Layer 18 of a small transformer language model trained on English Wikipedia (25 layers, counted from 0, width 96).
Take only the direct path to the model's output, skipping the later layers: a vector added to the residual stream pushes a token's score in proportion to its dot product with that token's output vector.

Output vectors of the tokens that the questions are about. A number n stands for n times 0.016.
"ist": -7 -10 16 -23 21 19 17 22 11 17 10 -11 -12 4 12 -1 33 -29 -30 -7 5 -20 -25 -36 11 9 7 9 55 4 -43 -18 -17 6 -33 -25 10 11 -28 -27 9 24 30 69 -32 49 -8 -1 -53 -25 -28 -14 -9 -1 3 -23 -28 0 59 -8 -25 -16 22 28 3 -8 -41 -17 17 -12 7 -23 14 -4 -14 6 21 -23 23 18 -21 -14 24 36 -34 -2 2 -4 25 5 17 54 -20 41 13 -24
"inal": 8 24 33 6 -13 -25 15 -4 -10 28 15 -37 14 10 42 -5 30 16 -26 -22 15 -20 -7 17 10 -13 -4 -25 -8 -36 -25 20 -11 -15 40 4 20 -23 30 -24 -7 53 4 40 10 26 -6 30 -50 21 1 29 -1 14 -6 6 -25 -1 47 31 -30 -20 -60 -56 -66 -15 -5 20 21 -25 65 18 -35 10 -16 -19 14 14 33 -10 -3 -45 -21 -43 22 7 27 15 -1 21 -15 2 -4 -62 16 -11
" school": -3 24 11 14 5 3 15 2 7 -9 -15 -33 41 -6 10 -23 15 -4 -37 9 -1 -14 -19 -15 -11 26 14 -6 17 -11 25 -6 43 34 -26 9 16 -2 -13 32 -35 -12 39 -6 -8 2 1 -97 -4 27 -8 -16 24 -28 13 0 15 28 2 37 -29 -19 -15 23 -27 -1 -2 6 -22 -9 -12 10 -7 -20 -15 -17 -5 -4 -7 7 17 -18 -14 13 7 -18 -18 41 44 16 -35 10 8 -2 5 19
"ced": -33 -26 35 20 4 -45 -28 61 38 18 -17 -37 16 45 -3 -31 0 -32 -29 -9 12 -55 23 -3 -30 22 26 -15 13 -4 -12 43 12 -8 -14 -22 51 -82 52 -13 -23 31 27 15 -19 -19 -67 5 -17 15 18 26 35 -20 -3 -34 -17 10 14 -13 -3 5 -23 8 16 -5 -30 26 -23 -10 61 -14 44 21 24 -19 -2 25 -23 20 28 -59 15 -12 15 16 -6 -45 22 19 20 -39 19 21 -57 38
"ast": 5 3 26 -15 5 17 16 -5 -1 11 -4 -27 -42 -3 24 11 26 1 12 -30 15 5 -2 -45 -56 11 -38 -8 -45 9 -15 -17 -19 5 34 -17 6 13 -2 45 29 5 37 15 3 33 -14 -27 -1 13 -19 -42 14 -20 16 25 -29 -7 15 6 -20 -4 -12 -1 -4 38 -26 41 15 1 -11 41 6 -31 -12 -13 -1 -20 -8 3 16 -5 16 11 -5 17 0 -39 -19 17 37 -30 33 4 -33 38
"ers.": -7 41 -40 1 -3 -17 39 15 -10 -35 -37 -9 -14 -30 2 -16 22 -22 4 -37 18 15 -14 -10 3 -50 29 21 19 0 6 24 -12 -51 6 -34 56 -24 28 -33 -17 -18 48 -15 -21 6 22 -44 -40 51 -8 55 -32 -11 12 -2 12 9 -48 15 -4 47 -4 -2 29 50 -10 44 -3 -32 22 -16 3 17 -3 -40 -15 -8 1 -5 -9 -12 -41 43 -15 -21 36 -18 36 -16 19 32 47 5 -6 37
"van": -17 31 -14 -3 -20 -30 -21 17 43 -16 -2 15 34 46 -11 -39 -10 17 23 -31 15 -25 5 12 -19 23 -11 51 -44 -7 -12 35 -19 9 15 -37 -8 -59 -6 7 -19 -37 28 11 -7 -1 1 -29 -22 -15 -4 20 24 -34 40 -19 18 7 28 10 18 23 -16 -26 7 4 -28 -2 -9 -26 44 34 54 -9 36 -17 -16 5 -7 11 17 -11 -3 -9 -13 -23 -2 24 2 -2 -18 67 45 -26 -13 -51
"vious": -6 -9 59 -59 -2 -64 12 -7 5 7 24 -20 -32 31 51 -31 8 -36 -58 -67 35 -10 29 31 -18 3 28 -17 -26 4 61 -8 27 -10 44 21 36 -37 -4 -3 -16 -31 28 44 18 -3 -15 25 -10 13 -36 2 48 -9 11 9 5 10 12 24 -3 -22 4 -10 -19 -1 -28 4 -26 -12 27 -20 2 -48 -2 -19 -19 -23 -2 26 41 -47 -17 -26 3 22 -32 -1 38 67 -15 3 29 -9 -15 27
"-c": -16 4 10 -26 -14 25 -14 49 -29 20 -20 -7 -4 3 -9 14 14 -22 -1 -9 13 36 2 -4 -42 12 18 -25 -25 8 18 26 12 5 13 2 7 -18 -6 43 -18 -11 19 -24 -26 -16 12 5 -8 -8 10 -2 -4 17 -26 7 -15 5 -33 -15 -21 19 16 14 9 23 -16 -8 -15 -10 -38 -17 -43 24 20 -14 10 19 -5 43 21 -27 11 0 17 17 -44 -24 17 37 -13 28 30 10 -11 -10
"otes": -8 15 0 41 -14 -23 44 14 -16 55 43 2 0 37 -7 12 -29 -11 12 -37 20 63 12 -19 16 -10 -30 -19 -3 8 7 20 -10 3 -29 -57 33 -22 9 11 -4 52 28 -16 -9 -7 -33 -9 -14 43 23 7 1 9 30 -1 -18 9 -12 -20 -17 -24 6 -39 -18 12 -61 -11 -7 -28 19 -28 37 5 14 -9 8 7 -21 8 10 0 -53 -8 15 5 48 -11 34 3 27 -15 7 -23 -62 -19
" office": -28 40 3 14 -2 28 25 25 25 54 4 -24 -7 36 20 -5 -10 -44 -24 -1 4 3 -21 -49 -31 19 -1 8 32 3 22 -23 58 11 -37 -53 19 4 27 8 -20 -9 51 8 50 -11 12 -7 -44 32 -6 19 1 -31 -8 -38 21 33 -14 36 -28 7 36 37 -16 -3 -45 -19 -23 -2 -2 -12 42 -11 24 -15 -36 20 -15 7 39 -56 -14 -3 -40 -2 -18 18 21 3 7 -38 -18 -3 -54 3
"ult": -42 -41 24 34 5 -22 -1 46 -16 20 2 -18 60 27 16 3 20 5 -16 -32 21 -9 -31 -11 10 13 16 -2 3 19 -1 -44 -32 -4 29 -38 -15 -3 21 -7 -22 11 17 -4 5 5 10 0 -5 4 -25 10 -6 -21 -7 -27 -44 -2 35 28 -13 -26 43 26 -15 -40 -25 1 -11 -45 73 -10 9 -11 -17 -41 -21 24 1 25 40 -5 -6 -8 42 -29 27 36 -27 10 46 3 -19 32 -27 -14
"oon": 20 17 25 -36 -28 -3 -13 13 -28 -20 -5 -21 37 15 -34 11 -33 27 2 22 14 -10 -11 17 11 10 -46 -11 2 6 -32 33 -36 -7 -12 -8 28 -27 36 -2 -7 8 44 34 -10 10 -43 28 11 47 -8 27 -3 5 24 -8 -12 -6 -26 -10 -9 21 -8 -19 -4 19 -32 -14 -16 -26 10 6 10 -39 10 -36 -15 12 58 -16 27 -17 0 -25 5 38 30 43 -5 27 -37 -12 -9 -7 23 -18
"so": 0 -21 -9 -21 12 -46 1 -12 53 -10 -16 -10 32 29 -15 -5 -4 -20 -6 34 16 44 29 -5 36 -14 41 0 -31 -2 -28 47 -26 -28 22 -30 22 -24 6 -7 -28 -24 2 41 -32 -10 -49 35 17 19 9 12 13 -2 -28 9 0 3 4 -37 28 9 -8 29 -20 9 -25 31 7 -17 26 -20 -5 -1 28 -52 -29 -30 7 36 4 -20 -17 -34 -19 28 13 22 43 50 -4 -40 14 -2 -16 -11
"eptember": -32 42 36 -12 30 -56 25 14 16 9 -11 -39 -9 14 41 -5 -43 -31 -12 -16 52 8 18 5 36 69 -18 8 11 -26 57 -3 -29 -3 10 -42 17 -42 1 4 -15 -28 9 42 -61 -25 25 15 -39 20 -15 15 20 14 29 -19 4 3 7 8 -14 -8 22 24 17 4 -32 33 -67 3 67 27 18 -56 41 -4 -29 18 -1 -7 10 -43 -37 -15 -18 -14 0 -5 23 -13 -21 -39 -20 26 -11 14
" football": -18 8 1 -22 48 3 11 31 15 -1 -4 -2 16 4 11 -14 37 -12 -20 28 5 2 -9 -20 13 16 17 -36 34 -18 35 -2 36 -4 6 -7 22 -10 -12 28 -7 -13 35 1 -6 -15 8 -50 -13 -11 20 -11 11 -11 41 -57 -5 21 25 13 -20 -14 -24 11 16 43 -32 0 -36 -3 60 -14 13 -65 14 -29 -8 5 -13 -4 -27 -60 16 -1 17 -40 22 33 32 32 -30 -4 -23 -22 -18 -20
"useum": -30 44 -13 -10 -9 -42 17 10 -12 10 -24 -29 51 4 9 -41 1 6 -27 -30 42 32 -12 14 -19 36 4 -21 45 5 13 15 -6 -1 -10 3 -1 2 49 47 23 -14 14 34 -28 24 7 -44 0 69 1 -33 29 -11 22 -30 -31 -3 34 -23 -31 20 9 6 -19 5 -39 33 -26 -20 -12 0 -32 -47 1 -43 -25 15 14 -4 33 -9 -44 -15 -18 22 38 30 14 -12 -7 10 0 14 -26 -1
"use": -44 11 12 -36 -6 -18 13 13 -21 -35 -17 -39 2 6 -8 5 8 45 -35 -13 21 26 7 -1 -37 -5 -10 27 -21 14 -1 12 -21 35 11 -18 27 12 17 21 -15 -30 26 41 -5 23 -14 -39 -9 17 17 10 28 -46 23 -11 -3 1 48 -7 6 62 35 -11 -24 -22 -32 -8 -11 -38 6 -22 12 -21 16 27 1 23 -5 -5 11 -1 -26 -14 17 4 -4 -7 1 -1 13 11 33 13 -23 -29
"ić": 10 7 2 -34 11 -25 39 18 25 26 -14 -37 16 -2 16 -48 7 -8 -6 41 15 26 -6 7 21 -5 -17 18 27 -50 8 -11 -6 -31 -10 -18 24 -49 28 -4 -23 -10 23 42 0 -23 -33 -42 3 24 38 -7 15 23 38 -45 -18 -6 47 12 24 26 -15 -12 -4 25 -13 -37 0 -34 74 36 -4 -23 5 -30 -41 -44 1 -7 -13 15 -54 -8 -29 -1 -25 29 34 10 -2 -3 48 -6 6 1
"ee": 9 -31 7 -22 -9 -8 3 11 19 16 10 -37 28 16 -5 20 -32 -29 -25 17 9 36 35 14 41 4 -18 -27 -3 15 -7 -3 -32 12 18 -10 14 -9 -4 4 11 -2 -8 33 -15 20 -35 -28 16 66 -24 42 -47 31 26 -5 34 2 -35 -4 1 27 13 -20 -27 -9 17 29 4 -27 20 -9 19 9 -9 -33 6 27 25 -26 6 -37 -16 -33 15 -41 -1 15 -13 4 -50 -20 7 -10 -1 11
"um": 20 -15 19 25 10 -5 18 5 10 -4 11 -46 9 12 -31 -17 40 -7 -3 5 3 4 2 -18 -12 -28 0 -3 -8 37 -44 3 0 -1 25 -7 -11 4 -11 0 -21 8 -1 13 -16 14 -18 30 36 -17 -3 8 26 -41 -1 40 -12 -8 1 -29 -26 -18 28 33 33 15 -39 21 10 -31 -2 13 39 15 11 2 3 -9 27 12 -12 30 -28 -25 -27 -4 -2 6 -30 -33 -15 13 -9 25 12 -37
"ublican": 6 42 19 -10 18 -52 21 -19 14 27 -14 2 27 38 18 4 5 -9 -51 -41 35 -1 -57 -34 -14 -6 -2 7 24 -4 19 -26 -31 -19 -8 -47 30 -20 -3 31 -18 -2 42 11 3 4 -4 -17 -53 29 -17 6 42 -5 0 -26 32 9 48 16 -1 6 -11 -42 20 31 -58 -11 -5 2 76 -13 -5 -19 -20 13 -19 32 -38 44 8 -59 -2 -22 6 16 -4 18 -2 15 1 15 10 -55 31 18
"int": -10 0 22 8 38 4 32 14 1 1 -34 -12 -20 -19 19 7 -9 -34 -36 -7 21 -21 -8 18 -6 -9 -29 32 -12 -2 -1 13 17 35 5 -61 -6 -3 -9 27 8 43 6 25 16 -18 -11 -23 -4 -9 13 43 4 10 22 -19 -31 -1 -10 -1 -11 20 -5 6 -48 27 -19 10 19 -5 -6 -17 44 3 1 -3 31 -13 16 18 -32 -25 -21 8 25 -8 -15 -30 8 0 -38 19 50 19 -62 6
"land": 11 9 -28 1 5 -21 3 31 -62 6 4 -38 6 23 3 -12 24 -2 -42 -28 3 -17 -6 -21 -1 17 -42 -8 18 0 63 36 3 -14 6 33 16 -27 -8 34 14 2 6 5 28 5 26 -25 -7 28 -2 1 17 -48 -14 -7 6 -13 32 17 14 25 -4 -4 4 25 9 -39 -18 -40 18 27 -9 -6 2 35 6 32 4 -7 5 -4 28 -21 -14 34 -19 41 -14 2 -32 -56 -48 -51 17 13
"ris": 20 8 -2 -13 -4 -37 1 19 15 24 -38 -25 11 0 7 -16 -5 1 -32 6 14 -7 -14 28 44 6 45 27 -45 27 -34 18 -34 35 19 -15 2 -56 8 6 -18 -9 -3 -7 -9 -5 -27 -39 -2 -6 -13 39 11 -42 12 17 -22 -1 31 15 -13 33 10 -30 5 63 20 -25 -14 -33 16 -11 10 28 -15 -14 -6 -7 -10 -16 36 10 9 -32 -15 48 -8 13 22 19 -21 42 11 -63 10 -7
"ility": -14 20 41 -19 4 -39 2 15 -6 30 -11 -60 62 29 21 -16 4 23 -3 -33 22 -5 -5 -29 13 -2 15 25 6 -20 2 -21 19 -13 57 -18 52 37 45 40 -28 -31 -1 -30 22 11 -4 -32 -41 19 24 26 5 -26 -8 -17 -50 -4 0 -28 -28 45 20 16 -42 -28 -17 -21 -20 -29 9 -31 4 -20 -3 -56 17 46 29 29 -17 -23 -43 -1 -17 11 -4 6 12 48 -13 0 21 5 13 1
"ves": -25 10 -23 -21 -39 -46 23 25 26 -4 28 6 8 22 -14 9 23 20 -17 -10 12 34 -9 -7 30 30 -20 49 -30 -5 -29 66 -4 -6 10 -28 37 -33 2 -16 -19 -23 -1 6 -22 -50 -35 -11 -10 3 -21 18 33 -14 42 -34 -30 8 4 17 -2 26 40 -44 -1 -3 -20 -16 1 -19 24 6 43 38 49 10 3 2 -19 13 -1 -41 -21 1 -31 6 34 -6 4 1 -35 43 38 -9 -42 -18
"iginal": -32 -23 46 -60 17 -61 24 4 11 46 2 -10 0 18 52 -28 23 -8 -46 -76 27 -6 3 19 -14 0 32 58 -37 -44 23 61 -4 -11 5 -47 25 -24 -9 38 13 -33 5 58 26 -6 -36 45 -7 29 -32 -1 66 -33 -40 -26 -43 7 -15 27 -20 6 -26 -6 25 5 -1 -5 -13 -11 33 26 13 -23 -15 24 -9 18 -18 -21 -29 -12 -4 -48 -24 34 15 24 48 38 -1 20 -8 -36 -9 14
" of": 7 -2 -5 7 -17 14 -38 -42 -2 4 26 -5 -43 3 -15 -27 12 16 -52 15 -13 28 15 3 7 2 -4 21 6 -4 19 -47 2 24 -20 -6 12 -13 -21 3 -6 53 -13 -29 5 18 32 40 -23 14 -23 14 6 16 -6 -24 15 9 11 -2 -43 4 -11 21 15 5 17 -22 4 -3 -27 -14 -24 28 38 32 1 -9 25 -37 -28 20 -6 22 25 4 -7 -28 -6 2 13 -9 -13 18 28 -11
"le,": -36 40 7 -14 -42 -11 -33 -3 8 19 -20 -18 15 0 32 -31 28 1 25 -36 21 9 1 -3 14 39 -5 46 -23 -5 -45 -10 8 -11 9 5 68 21 32 43 6 -66 19 -35 -15 17 -19 -30 -26 42 -50 24 10 -12 18 14 -34 -6 -12 -45 26 14 40 -4 -35 35 4 39 0 -13 11 -30 -13 38 51 -25 -50 56 -14 -25 -35 -31 -3 -12 -10 0 -15 -13 56 8 21 -12 3 -25 22 -8

Each question shows what one neuron of this layer's MLP adds at an activation of 1. A number n stands for n times 0.0066.

n269: -12 1 -15 -16 -15 11 -4 14 -10 29 23 -12 3 3 -4 -3 -19 3 0 -7 17 -21 2 5 -1 -6 0 -9 -1 -11 -3 -3 5 -6 -4 2 -8 -12 -7 3 -21 -3 -15 -1 -1 -10 -11 17 26 -10 0 -5 3 19 -2 21 -11 8 4 -5 12 12 10 -11 25 15 -20 -8 18 15 -20 -25 21 8 -1 -15 25 5 9 -17 -2 -23 -3 13 15 -7 -7 6 1 -13 24 6 -8 20 14 -3
Which of these tokens does it push down most? " school"

n79: -14 33 13 13 -4 -13 -36 20 20 -14 6 -13 -28 18 -8 -1 31 -2 3 11 -29 -2 24 2 -2 34 11 -21 12 -25 -13 14 -9 -9 11 16 -25 11 -27 -1 0 3 -11 -6 -4 10 -14 11 6 10 10 1 -4 -2 -21 7 13 -7 1 12 -26 -7 9 -10 -17 20 4 -18 6 45 8 -4 0 -13 -11 13 -4 -10 -33 -3 12 15 24 -2 -2 -26 14 -2 10 36 -11 -19 4 3 13 -23
Which of these tokens does it push up most? " football"

n201: -6 3 -5 3 -25 23 10 27 0 -17 1 -20 16 6 -19 -14 33 -2 -22 35 35 4 -15 5 27 -2 -11 -13 23 -11 -16 -6 12 -3 -2 7 -10 28 -13 -17 9 13 -18 -10 1 4 -32 -15 16 9 5 -26 -11 5 -25 -19 15 27 19 -16 -1 -21 37 4 -8 19 -2 17 3 4 -4 8 -20 24 -28 -12 7 2 1 -17 15 23 6 -7 -23 15 17 -28 -19 -3 7 -33 -12 -4 11 23
Which of these tokens does it push down most? "van"

n327: 15 -13 -21 14 -7 40 -1 -11 46 -20 -42 -6 37 -25 -11 -9 19 34 -18 28 -11 -26 -38 11 -18 6 27 7 17 19 38 31 -19 -19 -38 2 -26 -22 -7 6 16 7 5 -1 -2 8 -7 -5 10 -5 21 28 22 17 0 -26 29 -32 -19 19 -10 -55 -9 -13 15 -17 -13 15 -15 -13 -24 3 -8 -17 -8 12 5 1 14 13 16 -27 7 -2 -1 14 -7 -8 15 12 27 -7 28 4 -2 -31
Which of these tokens does it push up most? " school"

n294: -24 22 -13 1 53 2 -12 -7 -23 13 40 -29 14 22 -10 -1 -7 -1 -4 37 -35 -28 37 1 -15 -22 6 24 17 9 -6 12 9 -33 -15 -11 -14 -5 2 -5 -1 6 -38 15 -54 16 -12 -29 19 -31 11 -13 12 26 -12 25 -24 10 16 -6 14 -16 5 7 -42 41 12 2 15 -42 20 -1 21 -5 7 6 7 -19 -13 17 -17 35 -16 12 26 -13 26 -1 -12 14 -1 -6 11 -8 1 -9
Which of these tokens does it push down most? " office"

n490: -15 0 22 -14 35 3 -2 -10 -6 -25 5 -4 -28 -16 -15 -19 -5 13 -10 3 -39 22 9 -15 -1 -42 15 4 -21 5 1 -5 56 -31 -27 17 -12 61 -13 33 -1 12 -45 20 -23 1 66 -12 6 -22 -7 33 1 20 -14 45 -22 15 -12 -44 1 7 -7 -12 -1 15 -21 -37 12 13 1 33 15 -8 -31 2 -27 47 2 18 3 -1 -18 -15 12 1 -8 -16 13 15 -6 32 34 -33 21 6
Which of these tokens does it push down most? "ced"

n290: -9 9 -16 -14 3 -12 3 -5 -6 17 -2 -20 -33 15 -11 15 19 -6 -18 1 17 -21 -6 21 7 -6 14 19 3 3 6 -7 -11 -26 -16 29 -29 -2 -5 9 7 32 -3 -39 -1 7 -22 7 21 -20 20 -6 4 5 14 6 36 -22 -5 33 22 -7 8 5 -40 10 2 -18 21 -23 -14 9 -3 -7 10 5 28 0 -7 -13 4 -21 -35 18 28 8 -2 1 1 -6 6 28 -27 9 8 9
Which of these tokens does it push up most? " of"

n518: -6 -2 -6 -6 -11 -3 34 2 -5 13 21 -4 8 -15 12 6 -41 7 4 12 16 0 -11 -9 37 -16 9 15 -6 37 -8 -30 -18 1 -38 -9 -8 -14 14 20 9 -18 18 22 14 -10 26 9 15 -23 22 -2 -1 -24 -1 -25 1 -4 -17 24 12 17 -3 -37 23 18 -2 -14 -17 20 10 0 -13 17 -13 0 -35 33 -3 -4 25 6 19 -32 -14 28 -24 -12 -3 -21 -2 17 2 -21 -5 11
Which of these tokens does it push up most? "ris"

n26: -2 -18 -1 -27 -4 16 17 1 -17 3 -3 18 11 26 -11 0 0 -3 34 4 -13 -5 32 -18 16 -2 16 -14 -11 19 28 5 15 9 -20 1 -11 -15 1 1 11 -10 11 7 22 -8 -11 -20 21 -11 15 -35 14 -13 17 29 -14 -15 4 22 -1 -5 37 7 8 -6 11 15 -1 -13 2 -31 4 -10 -35 5 -4 -14 21 -15 8 -26 -23 -14 -23 -10 4 4 7 -1 -19 2 14 8 0 -8
Which of these tokens does it push up most? "vious"

n213: -6 22 9 -1 -18 -2 -27 -5 15 -13 -8 -17 2 -29 3 -6 -11 -15 33 -1 26 -26 -15 47 22 -7 16 17 2 -1 4 9 10 -5 -23 -1 21 6 0 26 16 -4 -3 8 -11 31 32 -17 17 3 24 -19 -33 -5 8 4 14 2 -22 -15 -20 2 27 3 -24 -11 -11 -10 -16 10 -15 7 33 3 3 1 7 18 -5 14 -9 -9 -2 0 -13 14 -15 -28 -7 32 -14 -23 7 -22 16 -15
Which two tokens does it push up most, strongest first? "le,", "ility"

n557: -15 19 -19 55 14 -21 -42 53 42 5 -49 -5 -9 14 -1 -2 22 4 10 -30 33 34 15 -3 -8 -21 2 -16 -10 -37 -25 4 -16 -14 -5 24 5 -10 25 11 -15 7 -37 -39 -26 -3 -3 -1 -10 -1 -12 1 39 -10 13 -12 -5 -2 -43 -10 -10 44 -7 -3 -18 -1 13 -3 -34 9 14 31 6 9 20 12 -5 2 -4 10 18 5 0 -35 13 5 33 -25 15 -10 -27 0 33 14 14 11
Which of these tokens does it push up most? "ced"

n318: -2 -5 -5 23 6 -2 8 -3 -1 14 -2 -19 2 -30 -5 -8 18 -32 33 33 39 1 6 -3 -16 -20 12 -59 22 -19 -23 5 17 8 26 -10 -3 16 19 -5 14 -11 -16 1 4 -14 1 34 -17 -26 -22 -7 2 -11 20 -5 -3 -1 17 -5 10 -17 -3 -21 -4 29 -1 34 -21 5 15 -19 34 -6 -2 -41 14 -10 17 -3 22 -10 9 4 -12 5 24 1 -6 11 -6 2 -29 6 0 -12
Which of these tokens does it push up most? " football"

n57: -12 22 19 12 -32 20 9 -4 4 14 -26 -13 6 -2 16 -5 -4 -4 2 11 -30 4 11 9 0 -8 15 18 -5 29 15 -23 10 25 -24 44 -7 5 -8 4 -13 10 5 -23 4 -15 -14 -9 6 5 -9 9 -11 19 -14 -25 19 -28 -6 -9 -11 20 10 -38 -27 -16 13 0 11 2 -1 33 29 -18 -4 3 -14 -18 -13 35 -2 -27 1 -19 -28 8 15 -8 5 18 -2 -20 -19 23 24 11
Which three tokens does it push up most, strongest first? " office", " school", "ee"

n36: 4 -13 -12 -1 11 -12 15 -13 -17 13 0 -9 -19 -5 3 22 30 18 -7 -6 -6 -12 -9 13 19 14 -17 -12 -39 10 -19 39 -21 -14 9 7 -3 26 12 -3 -13 -3 5 8 53 11 9 -19 -8 -14 13 15 11 3 -14 13 -13 36 20 -16 2 -8 9 -20 19 -10 15 4 18 -24 -4 -31 -15 -12 7 8 21 -17 20 -11 -11 4 7 9 0 7 11 1 2 -11 -18 7 -34 -17 -16 18
Which of these tokens does it push down most? "eptember"

n309: -16 10 2 -6 -3 0 -36 -23 6 -8 0 6 -16 16 -14 -59 13 23 -29 -6 34 -4 14 11 -23 4 -13 -12 -11 -19 -6 43 1 -17 41 25 7 13 -7 41 -34 -18 20 -27 8 -4 -34 1 -15 32 14 -29 -11 -1 20 -3 -5 1 -19 12 46 1 -24 26 28 20 -2 -8 2 -44 19 6 -21 22 -10 -11 -5 11 -10 20 17 14 6 -9 10 25 26 -4 -8 -28 -20 38 35 -5 0 -28
Which of these tokens does it push up most? "van"

n463: 3 5 -16 -14 -27 -31 3 -8 -3 12 36 -7 13 -21 3 33 -14 -14 -26 -31 13 -19 4 -7 -6 -23 13 -22 -4 42 5 -14 4 -3 20 26 10 -23 -25 -2 14 -18 -4 9 9 -28 12 22 -33 4 -3 -15 -37 -8 22 -14 40 -7 53 0 -25 -29 -20 -12 27 4 -31 7 -18 -6 24 -18 -3 -3 -24 36 18 45 -23 -2 -27 17 25 27 5 -12 -4 11 14 29 33 24 12 6 -7 5
Which three tokens does it push up most, strongest first? "ublican", "vious", "ist"

n558: 33 -7 8 -2 13 -5 -20 -13 -31 -5 -17 12 -10 11 -4 -4 -4 -18 -20 5 -5 -4 9 -7 19 15 -19 26 4 -7 -18 15 8 23 1 -2 21 -24 -19 -10 -23 16 -8 17 19 5 12 17 4 0 2 11 17 -31 -1 9 -16 16 -7 1 -35 5 23 5 -3 8 5 -2 5 -16 12 18 -4 -12 19 28 15 -31 24 37 33 -10 13 -22 6 -20 -28 -14 -12 -13 -2 -14 1 37 -38 6
Which of these tokens does it push up most? "int"

n203: -16 28 10 21 -27 -7 -9 -20 -23 -27 -15 -2 -24 -4 -21 -10 18 38 -11 -10 15 -1 -7 2 -4 17 27 -17 -13 -22 -1 -12 9 15 48 -2 -33 13 31 -14 57 3 18 42 12 -12 21 6 -1 2 12 -4 -15 -46 31 -29 1 3 -46 -13 -6 -10 -7 -17 47 29 16 10 -13 20 11 16 0 13 -34 -13 13 2 -40 11 -12 -5 3 -4 10 -26 -1 -8 -15 1 29 21 -5 -1 -14 2
Which of these tokens does it push down most? "so"

n61: 6 16 2 -12 -8 34 20 8 20 -16 -12 6 3 6 -4 3 6 -23 4 4 8 2 24 32 6 -9 -17 -8 -9 -9 18 -3 23 5 1 -32 -16 16 -11 17 -24 -31 -35 -19 6 -24 10 -3 -8 3 -3 12 21 21 13 -11 23 4 -16 17 7 12 -25 -4 12 7 -18 -19 -4 29 -4 20 -12 20 -2 -4 -17 -13 24 15 -32 -13 10 -6 33 -20 5 6 13 -13 -18 -23 -23 2 9 0
Which of these tokens does it push up most? " football"

n262: -30 7 -6 2 19 4 -1 7 -4 -1 20 16 25 -22 47 -12 -7 3 10 -13 -1 31 -42 -15 3 -10 -9 -20 34 25 -4 -16 9 -11 -12 4 -7 14 9 16 8 10 -6 0 -16 6 5 4 -18 -19 2 -2 -14 0 -15 9 -17 36 16 8 -7 -20 -1 -12 -11 3 17 -3 -43 16 9 17 4 -14 -12 11 4 13 11 8 -12 20 -17 -16 -30 2 14 -18 -21 4 10 5 2 -23 -9 16
Which of these tokens does it push up most? "useum"

n422: 13 -44 4 15 -8 -9 1 -8 11 16 5 -29 -19 17 26 35 10 -13 26 12 -30 0 5 -12 -2 -13 36 9 17 37 -39 9 -5 -6 14 5 -15 -3 6 -15 41 -16 31 -16 6 -10 -8 -11 -9 7 -5 -16 -29 -16 2 5 2 -6 -19 4 13 -36 -40 -3 10 9 -1 33 -9 -13 18 -25 -8 2 32 22 27 7 -26 -22 -7 -16 -27 23 17 -24 -6 17 29 -41 16 38 -7 -3 3 -13
Which of these tokens does it push up most? "ers."

n399: 9 -13 -10 -5 36 3 -6 -43 -8 -25 4 7 25 -30 10 18 15 -7 8 -10 -33 11 21 -8 -5 -17 -18 32 11 -13 -24 29 -19 9 -25 10 -1 40 -18 -5 13 45 28 8 4 -2 -4 47 -14 38 -16 15 -8 8 14 10 -2 -18 -6 -17 -18 -1 10 -49 5 -1 -15 -5 0 31 20 3 -22 36 -5 -2 3 -1 19 -22 17 4 -11 -22 9 1 -15 1 25 6 17 -26 14 -13 -10 -55
Which of these tokens does it push up most? "inal"

n456: 22 4 14 -22 -31 2 -1 3 17 -19 -3 -6 8 2 -23 -23 -15 -1 58 -16 -8 -26 16 13 -4 -23 0 21 12 31 33 -14 9 23 7 24 -10 5 -12 -11 12 5 20 -14 8 -23 -18 -3 -22 -18 -20 8 -17 -6 -16 14 -26 11 12 -25 -15 30 7 -12 -11 12 14 6 -3 18 -12 9 53 -7 20 -4 -8 -5 10 -25 12 2 5 32 -9 -19 6 7 0 -5 2 -28 -14 1 -14 0
Which of these tokens does it push up most? "van"

n394: -4 -3 7 14 17 25 -22 17 9 -7 5 -8 -14 -10 -26 -14 -4 -29 2 -1 7 6 27 -1 7 -13 15 14 -27 -19 -11 4 32 -7 -26 11 -25 -9 -18 23 -6 -6 1 0 -21 -18 3 27 0 13 8 15 -20 12 -4 25 -10 -19 -2 3 -31 18 20 6 7 3 -3 -40 6 -7 17 -20 11 3 1 18 37 14 -15 23 -7 -15 6 -30 17 -19 7 5 -18 2 -14 5 -26 7 7 14
Which of these tokens does it push down most? "useum"

n148: -4 -49 4 -10 2 11 12 5 14 -19 -6 1 -22 10 -11 12 -5 -7 14 -13 -3 -8 5 -7 -6 -3 -3 4 -21 1 23 -13 -14 8 6 11 -1 -10 -17 7 -9 -8 -31 9 5 -4 14 13 3 31 -23 4 20 27 -12 -1 -30 39 2 -9 -10 -13 -11 29 -25 -7 5 -13 -10 29 9 35 3 -3 9 17 24 -23 -21 -6 4 -6 -2 11 -11 -4 1 9 12 10 11 9 7 -2 9 4
Which of these tokens does it push up most? "iginal"

n506: 13 30 -26 13 14 13 -20 13 10 -14 0 3 -10 -8 -9 8 -9 -29 5 -4 -30 -4 6 15 14 11 6 -8 16 -12 16 0 11 13 -8 -7 14 -2 -7 -26 2 -10 -26 -10 -14 2 23 -8 -6 30 8 -25 19 -27 -7 -7 -34 7 -9 7 7 14 -12 -19 5 -2 20 -4 13 1 -8 0 -11 36 -28 -6 14 22 -24 15 10 9 -15 -1 7 -20 -4 7 -8 10 -8 17 7 15 -22 10
Which two tokens does it push up most, strongest first? "ers.", " school"

n397: -20 10 3 -7 9 3 -15 9 17 -18 -16 -5 8 -15 -30 8 -26 5 -11 5 6 36 15 -27 23 -17 -2 -15 0 2 -8 -11 -19 24 -8 -2 -8 4 19 57 -25 11 -5 41 -9 22 -4 7 -13 15 -22 -8 7 1 17 12 9 -11 24 21 34 10 -10 2 -19 12 -9 -11 51 1 -9 -28 12 -10 21 -17 -12 -8 12 20 -2 15 -19 -19 -9 -26 26 -21 -6 16 -17 -21 -34 -4 -13 23
Which of these tokens does it push up most? "so"

n247: -16 -1 -33 14 18 -23 13 -14 20 25 8 9 -7 3 -33 5 -5 -3 12 46 6 -24 24 -35 3 -5 -14 0 34 1 -18 -22 19 -6 18 4 -1 18 -11 32 -4 15 -34 -4 39 8 -19 30 5 12 31 -3 1 -10 9 -9 -34 -7 -18 17 -55 28 12 9 8 2 -17 6 -4 -15 -7 -7 20 -16 19 -21 -5 6 -13 -27 -5 15 20 4 -52 -12 15 6 -15 15 1 -19 6 3 -11 6
Which of these tokens does it push up most? " office"